Layer 4 of a small transformer language model trained on English Wikipedia (12 layers, counted from 0, width 64).
Take only the direct path to the model's output, skipping the later layers: a vector added to the residual stream pushes a token's score in proportion to its dot product with that token's output vector.

Output vectors of the tokens that the questions are about. A number n stands for n times 0.023.
" American": -6 -23 -17 -13 19 7 -13 40 -3 41 1 10 -6 10 4 -21 4 3 -5 26 7 -11 -17 32 19 -6 35 30 -13 5 16 -2 -4 -14 -20 -9 -19 -14 -26 2 42 -4 17 18 -17 -30 4 -6 -35 7 0 -53 -22 -5 -32 20 -14 -38 16 31 21 20 15 27
" May": 0 -5 1 13 8 -45 -14 0 -9 -18 -7 10 29 29 -3 11 0 0 -4 -4 5 -12 19 -16 22 -16 0 -4 -5 12 1 6 20 -29 -29 -13 11 -20 11 -4 -14 9 -34 16 33 -25 -4 -3 -40 -8 3 -21 -5 5 7 13 -7 -35 8 -4 32 12 22 -5
" ": -6 15 11 -2 27 3 -14 -1 8 -15 19 17 -7 -18 15 -8 23 0 6 -5 -14 -10 -17 11 21 22 12 -8 -18 18 -16 3 -14 -14 -11 4 9 10 -21 -13 -10 -7 0 -2 -26 8 16 -19 -1 10 7 12 -9 -11 7 -3 4 10 13 -17 -6 5 -9 -8
" would": -23 -12 16 27 28 54 14 19 1 4 -61 -3 13 -12 -6 29 -9 -10 60 4 20 15 -44 22 12 -3 7 -22 15 9 -10 30 7 8 -26 -43 -30 -26 33 24 53 -1 -10 -33 32 -30 -24 4 21 -24 6 -15 7 28 8 21 -47 -32 16 -7 -3 4 16 -1
"Release": 12 -10 -70 -39 30 2 89 53 -22 19 -15 -34 47 43 -34 43 -38 4 19 2 -13 16 -58 33 14 -45 -8 26 -16 3 -3 22 15 -3 -8 14 -46 8 -17 17 26 10 -43 22 39 8 -19 0 -18 -10 -42 -11 -4 -6 -40 -7 -36 -24 16 52 33 15 40 38
"After": 1 5 -13 -20 27 19 44 2 -16 -5 1 -14 53 6 -9 26 -5 -6 41 32 -2 7 -38 9 -5 -48 28 -38 1 30 21 -4 13 13 2 -4 -45 -9 -25 26 45 -8 -1 -21 35 -12 -4 3 -50 -8 -34 -12 6 30 -46 -8 -47 -28 26 45 18 25 54 1
"d": -7 -13 -9 34 -36 19 -9 22 -3 11 -23 -20 -14 6 -28 1 -14 25 38 -13 -10 5 9 11 25 -46 -38 -4 6 35 13 4 18 -22 25 15 23 -32 33 -15 -4 32 -28 -26 -26 14 -34 18 -18 2 1 -12 -12 0 -14 -7 21 -29 -36 -6 -3 -10 -28 1
"ally": 25 34 33 41 -7 -1 14 30 -7 15 -45 19 -8 -13 0 93 2 30 0 17 3 26 -18 29 3 7 3 19 20 -40 3 -1 -11 2 -14 -37 -31 -10 4 32 46 49 10 -8 54 -19 -10 41 -13 -18 -73 -20 5 -30 -17 5 7 -28 47 45 -13 13 1 20
"=": 35 -6 5 -2 42 3 55 30 -6 25 -18 25 -34 43 -35 45 -34 -38 -12 30 -12 -33 -52 19 11 -17 -7 -18 -6 -38 43 -13 -1 3 -22 10 -18 -22 25 -6 15 19 -30 -25 -5 -8 3 7 -17 -26 -36 27 -18 30 -50 6 21 12 -12 26 59 66 -11 2
":": 8 -9 8 -12 24 -51 22 -9 4 -3 -16 -2 -11 6 -35 29 -46 1 -6 -10 -3 12 -12 8 -8 20 -22 -7 12 -5 -27 -50 32 27 12 15 8 -38 -9 -1 -25 4 5 21 5 5 17 9 -17 -33 -16 -13 -1 7 8 -10 -2 -21 0 15 15 -8 14 57
"qua": 23 24 19 -18 -5 -23 37 18 -2 8 -20 22 52 21 -32 7 2 21 -20 6 35 -26 -2 16 -7 0 23 -21 -15 23 13 19 10 -10 -22 24 -32 -18 18 -16 15 2 21 -49 3 -15 -18 45 13 25 1 5 6 -5 -28 2 -43 -17 -40 20 -14 48 24 -8
"ography": -3 28 -11 0 7 -50 63 74 2 77 12 3 -2 -19 -22 -48 -28 -15 -1 23 37 3 -18 44 23 -51 -25 -37 19 -41 44 -59 10 43 -2 -32 -37 -13 -34 47 14 33 -27 -6 3 -6 -2 33 -34 -28 -4 4 -12 -14 25 45 -35 6 37 66 35 -6 -10 -25
"ring": 6 -7 -23 20 -21 0 33 -74 -10 -10 5 10 57 34 -17 -38 10 -15 17 25 15 -11 -4 11 -23 -45 -44 0 -5 7 17 -47 5 -7 -15 7 -33 -19 -2 -4 -3 -31 1 1 44 10 -36 37 -15 -63 -5 -49 0 22 -13 3 -27 -29 43 -10 -8 20 -12 5
"vol": 34 -52 -18 -11 -33 -46 17 68 -8 11 -13 6 23 15 -32 -16 -29 23 20 -2 16 26 -19 28 9 -24 45 -6 6 8 7 -31 10 -24 -17 0 -17 3 21 10 9 3 -23 17 29 -41 2 15 0 13 -47 9 17 4 -26 -3 -42 -30 -25 3 20 -12 6 19
"8": 6 7 1 1 -3 0 44 40 -16 13 -32 14 -26 24 -5 44 -26 3 1 19 12 26 8 4 27 6 20 0 17 9 40 -7 -13 15 -12 -10 2 -10 -23 3 -10 15 22 -37 5 6 -25 2 -27 -8 9 -4 -8 -7 16 5 -24 17 6 -14 10 33 17 -6
"it": 16 -34 -27 14 -28 1 22 4 -11 -11 -44 -18 -3 17 18 4 33 22 -1 -16 5 5 -4 -1 -8 16 3 -3 28 30 14 -10 -16 -29 -11 35 15 -1 15 2 1 -7 -24 -1 11 -39 8 14 -42 16 -35 7 24 -7 26 16 17 34 12 3 11 -30 -18 20
"do": -30 -10 -11 -10 -21 -11 6 35 -3 1 -1 -8 8 14 -60 30 -9 23 36 -2 11 -53 -2 13 24 -44 -15 9 29 -17 8 27 12 -21 7 0 8 -35 28 7 22 21 -20 -26 13 23 -33 26 -25 3 -20 14 -12 -16 -37 14 -15 13 -36 -6 11 25 -6 -10
"ł": 44 -51 -13 -21 -10 -70 10 60 1 36 -10 18 16 14 -56 42 12 -13 -25 -15 38 -6 -24 -1 3 -25 20 -13 36 20 25 -36 18 -14 16 -12 4 -54 21 17 42 24 -21 -68 42 25 -27 19 14 -2 -41 -35 -1 39 6 27 -35 -7 42 59 17 -8 11 -9

Output weights of attention head 0. The head adds the sum of these rows, row i times number i of z. A number n stands for n times 0.0064.
o0: 23 45 12 -27 -41 77 -18 -33 59 -25 41 -6 15 -12 25 -6 36 23 -4 -26 -28 13 36 -35 41 32 38 -12 -27 40 37 43 10 -18 29 31 11 17 0 -10 -33 -44 -56 -6 -30 -15 -4 -38 -54 10 -24 24 -4 -37 23 36 -53 10 -13 -13 -19 -13 -21 7
o1: -31 -42 -16 64 -45 -4 12 -3 -8 -24 -16 25 26 37 -21 -17 -24 54 -17 51 20 12 12 -6 -27 -57 -32 -13 21 28 24 22 48 1 -12 -4 -10 -9 36 47 4 1 -18 11 24 -15 -5 -28 24 -20 -3 -11 -84 27 22 30 -53 6 24 -43 -39 18 -20 4
o2: 32 -9 -20 -3 10 -3 9 -34 21 71 23 -13 33 0 63 -36 6 13 40 49 6 59 -25 48 17 4 -36 -35 -17 -14 3 9 -48 4 -17 61 -43 42 40 -27 9 58 6 -51 10 -19 -46 -4 -2 45 8 -4 -12 9 3 -41 -16 -28 -6 -29 -5 37 -2 -7
o3: 88 -43 -19 7 -13 12 -59 19 16 20 1 -23 -39 0 -13 46 -3 -30 -47 -22 40 22 34 24 -83 -2 -34 11 53 -21 52 11 24 52 14 -8 43 9 -45 21 -8 13 -44 31 -48 87 24 -38 20 -9 -2 9 6 -4 31 -18 14 3 -15 -24 -58 52 -1 -26
o4: 0 -56 -45 -25 29 18 27 14 8 33 11 51 -28 -8 -37 -1 -2 -1 -22 4 -43 30 -32 13 15 -38 -16 15 -10 -59 44 24 -36 -23 42 1 4 1 -37 24 15 -62 -54 20 -26 31 -25 -28 -11 29 40 -16 -21 36 -47 -11 25 -23 4 -49 3 -27 -43 -63
o5: -15 -34 -20 -3 55 -15 -25 2 1 -36 -8 -12 11 -18 5 -4 23 2 50 -28 67 4 26 0 20 17 -22 -10 -13 -39 -17 23 7 0 53 9 -24 -28 35 -19 18 -33 -2 -17 8 -12 37 4 16 -8 -16 20 18 -42 -24 30 -39 -42 22 23 30 -41 -36 34
o6: 9 -2 4 34 9 77 29 -8 -1 6 15 -27 56 32 19 46 -65 -10 30 -56 -9 57 -68 25 43 -4 -34 46 34 11 -2 -43 21 28 -20 41 -21 25 18 -2 -5 -68 7 39 23 -23 -25 -24 -1 -12 -3 47 5 -23 38 -36 23 38 9 4 -3 -25 -16 -6
o7: 4 32 3 -15 -11 -6 18 -21 -19 -6 15 15 -23 9 1 -37 -3 34 44 -36 -23 18 6 48 -52 -30 14 27 11 -21 -2 -40 11 -10 -25 38 -12 -19 -31 -2 1 -4 -22 60 -34 -46 15 -9 21 -14 -44 -1 18 1 -4 8 -1 26 -58 31 -21 7 -32 29
o8: -1 -28 12 27 21 13 14 42 -25 57 72 30 14 -9 -8 3 -1 -27 38 -4 33 18 26 0 -16 25 -7 4 22 6 -12 36 9 6 -4 23 -45 -11 -20 -1 -3 -14 13 56 -28 -65 1 14 -22 6 -19 36 -47 62 -12 40 3 28 -29 -9 4 4 -30 -36
o9: -61 14 11 -13 10 31 15 12 -6 52 -4 41 5 -28 -2 -10 3 7 -17 45 71 -13 26 37 -46 40 -7 40 43 41 -34 -46 19 -1 -50 -2 11 -8 -2 45 -4 -29 17 -42 10 1 11 14 -7 31 26 -45 -1 -15 13 48 -29 12 -15 15 -79 20 -7 -31
o10: 31 6 -42 -44 -22 43 7 -46 -11 12 17 25 7 49 -51 53 56 3 39 76 -2 -18 28 8 4 25 43 3 -26 -23 18 7 29 36 -15 -10 -8 -50 -14 -19 26 60 -32 -40 23 -44 23 59 24 33 -26 -11 -3 -12 7 7 -2 27 2 16 14 15 -13 8
o11: -13 -64 -6 -19 -7 -11 44 -8 26 12 18 0 15 14 -17 56 -34 28 -34 3 3 -42 25 20 -14 15 83 -6 -20 -24 -13 -13 -23 32 14 -9 15 31 8 -6 43 14 62 -9 25 35 -5 14 -24 25 1 6 -47 5 1 -39 -27 -46 -43 -19 -21 2 16 12
o12: -35 12 -18 5 -19 -5 8 -1 -45 32 -53 8 -36 -3 -17 -19 12 -31 -7 32 -51 -33 18 -40 6 9 3 28 51 21 -9 52 61 7 -2 0 -14 -24 33 -24 -19 23 28 30 53 60 -39 -31 -38 32 -27 13 29 -41 -30 13 -52 -24 -1 7 -1 7 15 -11
o13: 34 3 -1 9 16 -23 -52 -11 -18 -5 -44 10 17 -3 36 -4 -9 -38 10 -21 -27 -16 70 23 -17 14 47 -4 1 5 29 -21 78 2 -37 -33 -15 -46 8 11 -60 0 8 -81 -32 0 -32 -25 -9 -16 31 54 37 54 -10 0 7 -37 1 12 36 36 -33 18
o14: -9 -19 -12 23 19 -22 22 21 -37 12 -25 -45 9 55 44 -9 12 -40 2 15 -46 10 -7 19 36 -12 -2 14 -19 79 23 -35 -21 2 12 25 -36 25 -52 36 -7 -18 -52 -3 -9 -29 82 7 -26 29 -51 37 18 9 -9 -44 -39 -6 16 24 16 7 26 16
o15: -2 -30 -8 3 -17 39 -44 20 18 51 -16 -14 -7 19 14 -28 39 42 -7 -51 -34 -7 20 -17 -6 -20 0 33 -36 -21 -2 10 23 -32 -1 -2 44 51 -5 9 -62 -17 43 27 48 -42 10 34 4 -35 -13 -32 -7 32 -25 -34 25 -7 18 51 -8 62 5 -24
o16: -2 18 -2 32 -13 -6 -19 -19 -53 -39 -19 -6 7 27 29 28 -43 -25 3 -29 -13 3 28 14 23 20 12 35 -37 -16 -20 78 -6 -6 6 31 -36 14 -35 8 52 -9 -10 -22 16 -34 17 24 -9 40 10 -51 -28 -26 7 -19 -24 -54 -24 -39 18 -46 13 -22
o17: 2 -13 17 -55 -61 -11 -16 32 0 0 -53 -31 45 17 -9 -2 9 35 24 43 -2 -7 9 16 -65 13 -12 -25 -18 14 -6 -17 -6 32 -9 -17 6 12 -5 -1 -54 15 -15 49 -1 -51 -38 -50 55 -12 28 11 -4 -13 31 -46 15 -14 -73 21 -37 -3 -15 4
o18: -19 5 -9 23 19 2 -10 -23 9 -32 -75 -32 -11 20 -33 -16 12 7 30 -10 41 7 -38 -40 3 2 9 -18 21 -34 -19 -38 5 -34 -1 30 -26 -15 -24 42 -24 57 -49 13 35 -60 -14 38 -58 -23 -27 -26 -11 -6 -4 -18 26 -8 -49 19 -1 -20 9 -3
o19: 14 -7 8 12 14 50 40 -20 -34 -18 -5 -18 29 -18 -81 -55 9 -20 11 12 11 3 -35 19 -64 -70 51 5 17 -16 -12 -27 -25 -38 -3 -24 -17 31 -31 -23 -2 -12 -15 19 -6 -46 -55 31 10 -19 29 -4 -19 44 -59 -5 -20 -24 12 29 -25 -16 8 11
o20: -4 -10 17 2 95 2 10 0 -25 28 -14 2 59 -21 4 13 6 -11 48 12 -36 -1 -55 65 74 -32 9 -15 -20 -40 -17 8 9 6 15 -46 2 -40 29 -2 7 25 34 -31 12 29 -55 -6 -16 -10 -27 -8 -72 -11 34 72 -10 19 -23 -7 -3 5 33 -27
o21: 40 -20 -3 -41 -18 0 18 -48 -14 33 15 -46 8 18 2 -22 -5 12 -13 -26 6 -50 0 -20 -21 28 -40 16 -11 -4 -20 3 -20 -49 24 12 -23 3 56 -13 -11 40 -23 15 20 13 43 -57 22 12 -14 31 -62 4 14 -27 2 12 -13 -9 24 -2 -3 38
o22: 41 -18 12 -8 2 0 -5 11 29 -10 -48 0 -31 -2 2 29 -44 -58 -1 -22 3 19 11 -7 25 18 16 -32 17 49 22 18 37 -26 42 46 4 2 27 28 -17 -26 -50 29 33 11 18 44 27 12 1 -9 -8 33 -4 -60 18 -9 -6 14 -43 46 -17 9
o23: 27 12 -29 -25 44 14 27 17 24 50 -70 16 27 8 -4 -10 -13 -40 4 18 -30 -36 -47 -6 -16 -40 -41 42 -3 59 7 -10 -41 -1 -30 10 -24 -27 -7 60 31 56 -6 -17 -30 9 -10 31 -31 -11 -3 9 -12 24 32 59 -16 -64 51 5 -4 -41 14 16
o24: -24 8 -31 53 -8 -34 27 9 52 19 -4 -39 26 18 -17 -18 25 1 -23 -9 -13 -10 53 0 9 7 -17 46 -1 -71 39 12 41 8 13 -31 38 23 -27 26 17 21 -36 77 7 -14 -37 -24 -18 41 30 -10 -13 23 25 -23 38 -38 -27 18 13 -7 3 64
o25: 6 2 16 44 29 9 -15 50 -14 -19 -31 -12 -44 -2 35 10 -6 -14 -28 16 -25 3 -46 57 -39 66 -9 23 -53 1 39 14 1 -11 0 4 -13 -8 18 19 50 3 27 15 -48 1 35 14 21 -3 17 65 -48 40 -20 -9 -6 30 6 -16 -40 -47 -35 -3
o26: 37 -39 19 -59 -21 12 16 -7 24 16 -26 -15 -10 39 -52 18 -20 39 -32 31 16 33 3 12 40 -13 -71 -2 -21 -48 36 -23 12 -14 -1 9 -11 -12 -42 -19 -35 18 9 32 -24 7 7 45 -43 31 -16 36 31 25 -9 7 43 25 7 -62 11 -37 -27 30
o27: 13 -23 -15 -1 -13 52 -21 16 -27 37 36 26 -56 4 0 -15 -4 -26 -2 30 8 -5 6 -20 31 -21 -14 -20 51 3 3 13 -1 -4 21 9 -10 3 9 25 46 -9 29 11 -23 -10 -41 12 -5 -54 15 -7 -2 45 44 8 -57 85 -7 -32 -21 -4 -70 17
o28: 13 -23 55 0 4 15 19 12 1 -58 -26 39 30 50 41 -73 16 -53 45 -6 -24 -10 -45 -40 -17 8 23 -25 4 -25 -19 -38 -22 -49 5 -42 13 15 19 0 32 -64 18 53 -10 23 -23 14 -4 20 -20 20 -5 -12 0 38 22 -6 -64 36 24 43 -5 43
o29: 12 10 -10 18 17 16 -2 25 -34 -20 -22 18 -5 32 -23 19 5 40 1 -49 36 -7 -3 -25 10 12 -35 -15 -55 29 -20 24 -22 -16 -48 -39 50 -3 41 19 -12 7 -11 -21 1 2 -30 -1 30 37 -60 13 -28 -17 -46 14 -75 -51 -2 11 10 19 -12 -35
o30: -31 -20 18 -13 9 -11 -23 1 -58 -52 -14 41 -23 29 -35 -2 11 -40 10 -36 -16 33 30 31 8 -1 25 14 -19 20 -6 -33 -50 1 -5 15 -26 0 9 4 -21 57 0 56 -26 23 48 -49 -1 -4 55 2 4 -42 60 -30 12 18 33 -31 30 4 -34 6
o31: -2 -16 41 25 53 -33 27 -17 3 -42 2 -36 -36 6 30 11 14 1 16 -27 1 -21 29 -62 21 -37 5 -11 -33 23 -37 8 59 -35 30 -19 -46 27 52 -3 43 30 -53 -6 9 33 -16 28 16 -2 -28 21 11 -21 -1 19 -12 -5 -22 -30 86 29 -20 -5

Each question shows a token from some text and the vector z that the head gathered there. A number n stands for n times 0.022.

"J": -1 -9 2 -8 -1 -9 5 -6 -3 2 -1 0 2 15 -2 3 4 5 6 -14 -4 -5 -3 0 -12 -2 -4 0 20 -4 9 0
Pushed down most: "Release"

"After": -1 -11 -9 -5 13 0 6 -20 2 -2 -6 0 16 15 1 -8 -3 -3 21 -24 1 -14 1 -4 -4 -4 1 -20 -5 5 22 5
Pushed down most: "ring"

").": -3 -8 5 8 12 -6 14 2 9 -5 -12 1 0 35 -3 7 -1 13 0 -9 -8 -13 -5 -1 -10 8 25 -2 2 6 19 -7
Pushed down most: "After"

" in": 6 -9 6 -16 6 15 -8 -6 -8 3 -3 3 -5 1 11 2 8 -9 -1 -6 14 -2 7 11 13 5 -22 -11 -9 35 3 -2
Which of these tokens does it push up most? " would"

" ": 6 2 -3 6 7 -8 14 -3 -6 -9 -13 3 -6 0 1 3 6 11 5 -1 0 -4 -3 -7 -12 9 9 3 -3 5 -3 -1
Which of these tokens does it push up most? "d"

" creat": 0 -8 -1 -17 2 16 15 -3 -10 -11 -38 8 10 -12 -4 -8 10 -10 4 10 1 18 9 -4 3 -6 -16 -12 16 15 17 0
Which of these tokens does it push up most? "Release"

" The": 2 -10 -2 4 7 -12 13 -4 -7 -13 -15 -7 -4 11 -4 1 0 16 5 -9 -14 -17 1 -4 -23 -10 19 -6 -2 -12 7 0
Which of these tokens does it push up most? ":"

" May": -9 -16 3 -13 4 2 0 3 3 -9 -9 0 -13 6 18 8 18 -2 -5 -4 0 -12 -7 6 9 3 -10 -3 9 4 17 0
Which of these tokens does it push up most? " American"

".": 1 -21 -3 -2 20 -6 1 10 10 -9 -20 2 16 5 -12 -6 0 4 -7 -2 -3 1 -4 9 -9 8 19 -11 14 3 3 -1
Which three tokens does it push up most, strongest first? "=", " ", ":"

"22": -26 -14 -26 7 4 15 -13 -15 -16 6 -3 6 -1 10 -6 4 -23 -4 -1 -25 -4 -1 -7 -7 10 17 -2 -15 -1 18 7 -3
Which three tokens does it push up most, strongest first? "ł", ":", "ally"

"al": -6 8 -2 -9 -4 15 11 -19 -7 -9 -19 5 -11 -1 -5 9 2 -1 1 9 -19 -8 2 0 5 -8 -5 -1 -1 11 1 -10
Which of these tokens does it push up most? "ring"

" National": -7 -1 -5 -5 0 16 4 -15 -2 -10 -8 12 -3 15 10 4 2 -4 9 0 -1 7 -13 -4 -3 3 7 0 -3 2 12 -6
Which two tokens does it push up most, strongest first? ":", " May"

" C": -2 -10 2 -8 0 -11 5 -5 -2 3 0 0 2 15 -1 3 4 5 6 -14 -3 -5 -2 1 -12 0 -4 0 20 -3 9 0
Which two tokens does it push up most, strongest first? " ", "8"

"el": 23 6 1 -9 -32 7 20 3 6 -4 -30 34 2 4 -2 25 -19 -2 11 7 20 18 -18 -23 9 2 6 0 46 12 -11 10
Which of these tokens does it push up most? "vol"

" W": 3 0 3 -10 1 10 8 1 -8 -11 -31 7 12 -15 1 -7 13 -18 0 12 18 5 2 3 11 3 -13 -8 17 4 6 8
Which three tokens does it push up most, strongest first? "Release", " would", "After"